Layer 4 of a small transformer language model trained on English Wikipedia (12 layers, counted from 0, width 128).
A neuron's activation on a vector x is GELU(weights . x + bias), where the dot is the dot product.
The model reads these tokens: "or" "," " " "Giant" " Shri" "mp" " Mon" "ster" " and" " Mon" "ster"

The vector x that enters this layer's MLP at each token. A number n stands for n times 0.046.
0 "or": 15 -1 14 -2 -12 23 -4 -24 2 -9 -2 -12 -28 8 9 12 -2 2 -5 -18 -23 5 5 -30 15 0 2 2 -19 12 32 3 12 2 -15 -29 -2 -3 23 9 24 56 10 -14 -3 -9 9 -8 25 7 -13 -9 19 4 -16 8 5 -31 10 12 5 -14 -9 -51 4 -11 6 10 -48 -27 7 -7 5 46 5 13 3 -14 -15 0 3 0 3 4 -1 2 -12 -8 24 -3 -7 -11 3 16 23 -19 0 54 31 -8 1 1 -9 3 53 -14 5 -57 -28 2 11 -8 -53 15 -42 -9 16 5 0 -8 28 5 4 28 17 -49 -25 -8
1 ",": 12 -22 8 2 4 20 -13 -21 4 -15 10 -10 1 10 11 -12 -2 13 -1 -11 -22 5 7 -30 -3 9 -1 13 -22 -3 -14 14 -8 0 5 -21 -1 13 24 6 10 25 16 4 -4 -2 -5 -2 -3 -5 4 2 27 -5 -8 16 -25 -39 14 7 -4 -20 -7 -59 -17 2 3 46 -18 3 -10 -21 -5 38 9 3 -7 14 -16 -7 13 2 -21 2 6 0 -2 0 28 -18 1 -4 1 17 3 -9 2 71 25 -2 12 -4 -8 -4 49 -8 -1 -44 9 2 18 -5 -68 11 -35 1 8 5 3 -16 43 10 2 7 17 -89 4 -18
2 " ": 11 -12 -1 4 4 12 -14 -21 1 -6 -2 -1 -11 -9 4 -23 2 8 5 -13 -33 7 13 -30 -7 14 -9 4 -16 8 51 8 0 -6 10 -15 -15 2 33 -11 6 28 6 5 -4 -2 5 -10 -4 -12 30 6 15 -17 -8 20 2 -38 16 -23 7 -21 -8 -63 -5 7 4 25 -12 2 -10 -20 -6 38 16 -9 5 3 -19 -6 9 -8 -46 5 7 7 -11 4 27 -2 -9 -3 8 6 10 -11 9 57 33 -15 17 -10 -2 1 46 5 2 -44 9 -2 14 -1 -39 4 -49 3 -1 9 20 -2 42 -1 0 7 20 -94 12 -23
3 "Giant": 10 -3 2 6 -12 27 13 -11 -7 -3 18 0 -4 -25 11 -9 2 16 -5 -10 -27 14 -9 -37 -12 13 -12 4 -12 6 2 5 17 -9 12 -7 -22 -7 20 3 -3 46 0 36 9 13 -7 -30 -17 -11 -11 14 25 -14 -2 15 10 -37 20 -9 -7 -26 -23 -73 -21 6 12 38 4 -6 3 -19 5 27 11 -9 -9 3 -22 -5 -16 7 4 -3 -11 20 -31 -5 20 5 9 -5 -8 9 10 -13 -3 59 16 4 -30 7 1 16 51 13 7 -36 -1 -15 -4 20 -49 5 -42 -1 16 4 5 -8 48 0 -4 -5 22 -51 18 -20
4 " Shri": 16 -9 -27 11 -20 23 -8 -10 17 -17 -14 2 -16 -5 22 -16 -1 30 19 -4 -3 3 22 -27 -15 24 -18 -5 -30 20 5 -2 -2 1 -7 3 -15 8 34 -9 6 41 10 20 -29 13 -4 -7 -27 -11 12 22 10 -24 -3 -2 -2 -35 14 -2 -17 -3 -22 -61 6 18 -13 13 -12 -1 -11 -24 2 43 25 -10 -7 18 -14 -16 18 10 -3 -7 1 11 -11 6 15 8 5 -10 17 -11 -11 -26 5 56 17 -26 -14 -16 -7 27 50 0 -12 -45 0 6 7 -7 -40 10 -43 -15 17 1 26 -17 45 -1 -21 19 18 -41 -2 4
5 "mp": 24 -19 -7 8 8 6 -12 -2 -8 -17 10 -5 -2 -32 7 -15 5 0 9 4 -34 7 4 -27 -15 10 -15 -1 -24 15 -12 15 7 -8 -7 -7 -20 -10 21 -27 11 62 22 18 -7 7 0 -12 -2 7 15 25 12 4 -16 2 -5 -40 1 -10 12 -29 3 -50 -3 -7 -2 40 -1 5 13 -31 -7 38 11 -2 2 17 -12 -7 0 -5 -20 17 7 -9 -2 -10 33 -7 -11 -4 -7 15 -24 -20 -10 74 42 -9 -16 -3 -9 7 43 -3 5 -50 -4 -12 19 5 -21 13 -46 3 21 10 14 -6 40 3 -17 14 23 -38 3 -39
6 " Mon": 19 9 -7 2 -5 3 -11 -22 21 -12 -3 -14 -20 -27 17 -10 3 1 4 -10 -23 10 5 -36 -13 9 2 0 -19 3 10 -7 13 -9 5 -22 -7 5 27 -6 3 38 15 25 -5 31 -24 10 -27 -5 28 4 30 -15 -20 11 17 -37 17 -19 -5 -14 6 -58 -6 23 -25 26 -13 1 17 -32 -19 38 27 0 5 -18 -41 6 -7 15 -19 4 -6 17 -6 -21 15 -14 -4 -4 -5 -8 -10 1 16 70 24 -10 -11 7 -13 20 43 7 13 -56 24 -3 26 -2 -27 5 -24 -9 11 -7 0 3 33 22 -31 1 29 -29 -5 -24
7 "ster": 22 -7 -25 -3 2 10 -10 -12 -5 -35 25 2 -6 -20 5 -28 -1 8 0 -11 -17 24 -5 -22 -18 8 -27 5 -20 14 1 -4 -6 -14 3 -29 -13 -2 29 -6 14 59 4 4 -8 21 18 -12 -31 -6 16 11 9 3 -6 3 -10 -36 5 -10 -6 -18 -5 -70 -16 -3 2 31 -1 -1 15 -16 1 46 5 -6 -1 -1 -17 -5 7 1 -9 17 5 -2 -22 -12 18 10 11 -12 3 9 -8 -16 -3 65 34 6 -8 2 -1 -6 52 10 13 -39 5 -11 9 12 -39 10 -23 4 -7 4 13 -15 41 0 -23 27 22 -43 22 -27
8 " and": 16 -4 -18 -11 4 12 -16 -29 9 -17 25 0 -18 2 24 -5 0 -1 1 -3 -27 -3 2 -50 -10 17 2 -5 3 1 -25 8 -1 2 -5 -14 7 0 21 -7 -1 34 4 8 2 -10 3 5 2 0 12 12 16 -4 -5 15 -12 -32 -2 -16 -3 11 -5 -57 -21 -6 -8 21 -6 8 -19 -26 -11 31 11 -5 12 7 -32 4 5 1 -5 6 -4 6 1 2 20 -9 3 -5 14 -6 -7 -16 6 80 24 -6 -8 4 4 -14 51 3 5 -51 18 -6 24 -3 -46 19 -44 18 2 9 19 9 42 5 -35 -2 32 -68 18 1
9 " Mon": 19 10 -6 3 -5 5 -11 -22 22 -11 -4 -15 -19 -27 21 -10 2 -1 3 -6 -23 11 4 -36 -15 8 3 -2 -14 5 12 -8 14 -11 6 -22 -6 6 28 -6 0 39 14 25 -7 33 -24 10 -26 -3 29 6 29 -17 -18 11 16 -36 22 -18 -5 -15 7 -60 -6 23 -26 24 -10 -2 16 -32 -18 39 27 3 3 -19 -38 7 -9 13 -19 5 -6 16 -5 -20 12 -11 -4 -4 -7 -7 -9 -1 16 66 25 -13 -12 6 -13 18 43 7 13 -55 21 -3 24 -3 -27 4 -24 -11 9 -8 0 1 32 23 -33 0 28 -30 -5 -24
10 "ster": 22 -5 -24 -2 2 12 -11 -11 -3 -34 25 3 -5 -20 7 -27 -2 7 -2 -8 -17 25 -7 -22 -18 7 -27 3 -15 16 2 -5 -6 -15 4 -29 -14 0 30 -6 13 61 3 6 -10 22 18 -12 -30 -4 16 12 7 2 -4 4 -11 -36 9 -10 -7 -19 -4 -69 -18 -3 0 29 2 -4 15 -16 2 47 3 -2 -2 -3 -13 -4 6 0 -9 17 6 -2 -19 -10 14 15 10 -11 2 9 -7 -17 -4 59 35 4 -9 1 0 -8 52 10 13 -40 5 -12 5 10 -40 9 -22 4 -9 5 13 -18 42 -2 -25 25 22 -45 24 -29

Each question shows the input weights of one neuron of the MLP. A number n stands for n times 0.01.

n386 (bias 0.012): 2 1 6 9 15 -7 23 -1 -10 4 -9 7 12 9 8 -8 3 9 19 6 -5 9 7 2 1 3 1 -9 13 32 -1 -3 18 2 -11 -11 -7 9 -12 -8 1 10 -11 -7 7 16 6 9 1 -10 -12 5 9 -18 11 -6 -4 -8 11 -4 12 -7 -2 -5 0 -3 4 -14 -2 -11 1 -3 14 10 -23 -5 2 16 -1 11 5 -7 8 5 2 -16 23 6 -19 28 -5 7 -21 4 9 -12 0 -2 1 -13 -4 -5 2 -13 -1 5 13 6 -14 -5 -15 0 0 -16 -8 9 -18 -13 -13 -8 -7 -10 2 -11 0 0 1 -18
On which token does it fire most? 10 "ster"

n115 (bias -0.022): 7 -7 1 0 -12 0 11 -2 -31 -9 3 21 7 14 -5 5 -9 10 13 -8 -11 -3 9 5 16 10 9 8 5 5 13 -5 -4 -9 -10 -4 12 -18 6 14 4 -14 19 0 15 4 -3 6 24 -6 9 -6 -6 8 -6 -3 7 -2 -6 -13 -6 -2 12 0 3 3 -16 1 2 12 -23 0 -8 -17 -8 -16 -8 -2 -2 2 4 25 -16 16 -19 3 2 9 3 4 4 5 -4 12 -6 7 2 3 3 -9 31 5 -1 -32 -5 12 9 -5 -3 -18 1 0 3 5 0 0 -31 -10 -12 5 -2 8 9 -12 12 -6 -14 12
On which token does it fire most? 2 " "

n221 (bias -0.033): -4 -6 -20 -9 17 -4 9 -3 -2 -6 -8 7 8 -2 -11 17 -3 17 4 5 5 -5 -2 -7 1 1 -2 -3 -12 -14 1 -3 1 13 0 -7 4 -1 10 -7 2 1 4 -13 8 -2 -5 -14 21 1 4 -20 7 10 -9 2 15 -10 -5 6 2 -16 -1 -3 2 2 -9 3 12 -3 -13 7 9 1 2 -12 -5 10 -18 -7 2 -10 -14 5 5 -11 -2 7 -2 -4 3 7 -7 8 -6 -5 0 2 8 2 -6 -14 -2 2 8 -4 8 -4 -3 -2 2 -16 14 1 -18 -7 -2 -3 5 -4 1 11 7 -3 6 18 -7 -7
On which token does it fire most, and how strongly? 5 "mp", at about 1.3

n218 (bias -0.006): -2 -2 -2 -1 11 -7 18 1 -1 1 3 -2 5 0 2 1 0 6 -15 -3 8 -7 3 6 -4 -8 9 -7 -15 -2 7 5 -3 -5 -7 14 13 2 1 -20 1 0 -7 12 17 0 -2 -10 -6 -1 6 -25 17 14 -15 -3 -6 -4 7 15 -3 -12 2 -5 10 7 16 0 -9 13 -5 4 13 5 10 -14 -9 -7 -4 -6 -4 13 -12 -2 -4 -7 8 6 -10 -8 6 5 10 -6 -4 2 14 0 1 -7 -15 -16 4 -2 1 5 9 -5 10 -6 4 -12 0 -15 -7 0 -4 15 19 -6 -9 -11 1 -8 -13 8 2 8
On which token does it fire most? 4 " Shri"

n305 (bias -0.008): -6 2 -31 -2 10 -4 10 4 15 -17 -8 6 -7 13 -1 10 -3 2 -3 -17 3 -20 -13 5 27 -22 7 -2 12 -3 0 -16 -2 3 1 -28 16 -3 4 -15 4 -1 5 19 -1 6 -3 0 17 5 -1 9 3 24 11 -8 20 -10 -13 -3 1 -16 2 2 -8 0 16 2 1 6 -1 5 -3 -4 8 -6 -5 22 -11 15 4 -11 3 2 -11 -6 2 7 -21 -25 5 14 6 -7 -13 15 -6 12 1 -10 3 11 5 5 -7 5 -1 -16 9 3 11 8 7 9 -1 6 7 4 -6 -1 -5 3 0 -7 3 -1 -11 6
On which three tokens does it fire most, strongest first? 8 " and", 6 " Mon", 9 " Mon"

n197 (bias -0.030): 7 14 5 2 -9 -1 14 -1 -26 1 -2 -11 -6 -4 -1 -2 -6 -3 4 9 -17 10 10 2 -7 13 4 6 -3 -4 2 -7 12 6 2 1 0 -4 -17 6 6 0 0 -4 15 9 1 -9 -2 12 -9 -7 18 -10 8 16 -5 -1 6 5 6 16 -7 -6 3 0 -8 0 -14 6 -12 -7 9 0 -5 -2 1 10 -10 -11 4 4 0 -15 8 11 12 3 10 6 3 -3 -5 -6 3 -11 10 -19 18 4 1 -8 -3 -9 8 8 6 17 -1 -4 -15 -14 3 -1 -6 -20 1 -11 -6 -4 2 -5 7 -7 6 5 2 -20
On which three tokens does it fire most, strongest first? 3 "Giant", 0 "or", 2 " "

n191 (bias -0.014): 0 1 -13 1 9 -2 -2 9 7 -14 0 -5 5 10 -13 13 -7 -1 15 -1 3 -1 -3 4 5 2 4 11 2 1 -1 -5 -6 -1 14 -9 13 13 6 -4 8 12 18 -10 3 3 -11 -11 8 -6 -4 -3 -4 13 -12 3 -8 -11 -6 6 -5 -4 12 -4 4 19 13 8 1 9 -2 -6 -3 3 4 -4 12 -7 -4 3 -5 -1 -6 -3 -7 -18 -18 6 1 -7 0 -10 -7 -16 -9 -1 -11 -9 6 6 -10 10 -3 -1 2 4 -7 3 -8 -2 1 -14 1 18 2 1 -4 -14 -3 11 4 -2 -3 28 -9 2 11 -2
On which token does it fire most, and how strongly? 7 "ster", at about 1

n53 (bias -0.022): 13 11 -29 2 5 -6 5 -1 12 -5 -16 12 -10 11 8 4 -4 2 -2 -10 3 -12 -5 1 -11 -20 -8 -3 -3 -17 -13 13 2 -16 -15 4 8 -9 -3 -9 -3 7 -3 -10 3 2 26 -13 -15 4 -15 -2 -4 20 15 12 8 -4 2 14 10 -1 32 -5 7 -29 -9 -6 7 17 -5 -3 12 -7 1 5 -11 4 -13 8 5 29 -3 10 -2 -12 5 12 -31 14 -5 -2 -1 -16 11 4 -7 3 -8 -9 -8 2 0 13 -2 23 -2 -3 -10 -12 0 6 0 15 2 11 1 1 -8 11 3 -18 -3 6 -6 7 -6 -3
On which token does it fire most? 10 "ster"

n82 (bias -0.075): 9 14 -7 40 -11 -7 -2 1 22 -5 -10 3 -5 8 -31 16 6 0 18 -27 -6 3 -2 4 7 5 19 25 -1 1 -31 -12 21 6 -9 -16 4 -20 -1 -7 17 -8 20 -35 29 17 -15 16 14 41 -13 1 3 1 -11 2 0 -4 -10 -2 -17 4 8 -6 -16 -9 6 7 -16 -7 -28 5 11 -2 -2 8 2 -1 -22 2 3 10 45 28 -24 -3 -4 13 -2 -8 -7 -6 15 1 13 6 0 -3 -1 15 -2 7 -28 -21 5 -2 34 4 -9 -24 -13 -23 14 2 -14 -14 -24 -15 -12 12 1 -16 19 15 -4 10 -19 20
On which token does it fire most, and how strongly? 0 "or", at about 1.5

n167 (bias -0.038): 6 -2 7 10 9 3 -7 -16 -2 13 2 -3 -5 -4 -13 -6 3 -7 5 -3 8 3 4 0 0 -3 7 3 -4 -3 -6 9 -3 -8 24 -2 3 7 1 12 -4 -10 -1 -14 9 8 1 -5 -7 -3 -2 4 7 -2 -14 15 -12 -7 1 -2 9 1 -3 -14 -2 13 18 8 -14 0 -21 -2 1 0 5 0 -4 2 -23 -2 1 9 13 1 15 -1 -7 10 6 2 -8 -18 1 -5 -9 -6 1 -6 6 3 -3 1 -5 9 0 11 5 5 -10 -1 -11 -13 9 7 -14 0 -1 -20 -1 12 17 -2 8 3 -3 7 -17 -13
On which token does it fire most, and how strongly? 1 ",", at about 1.2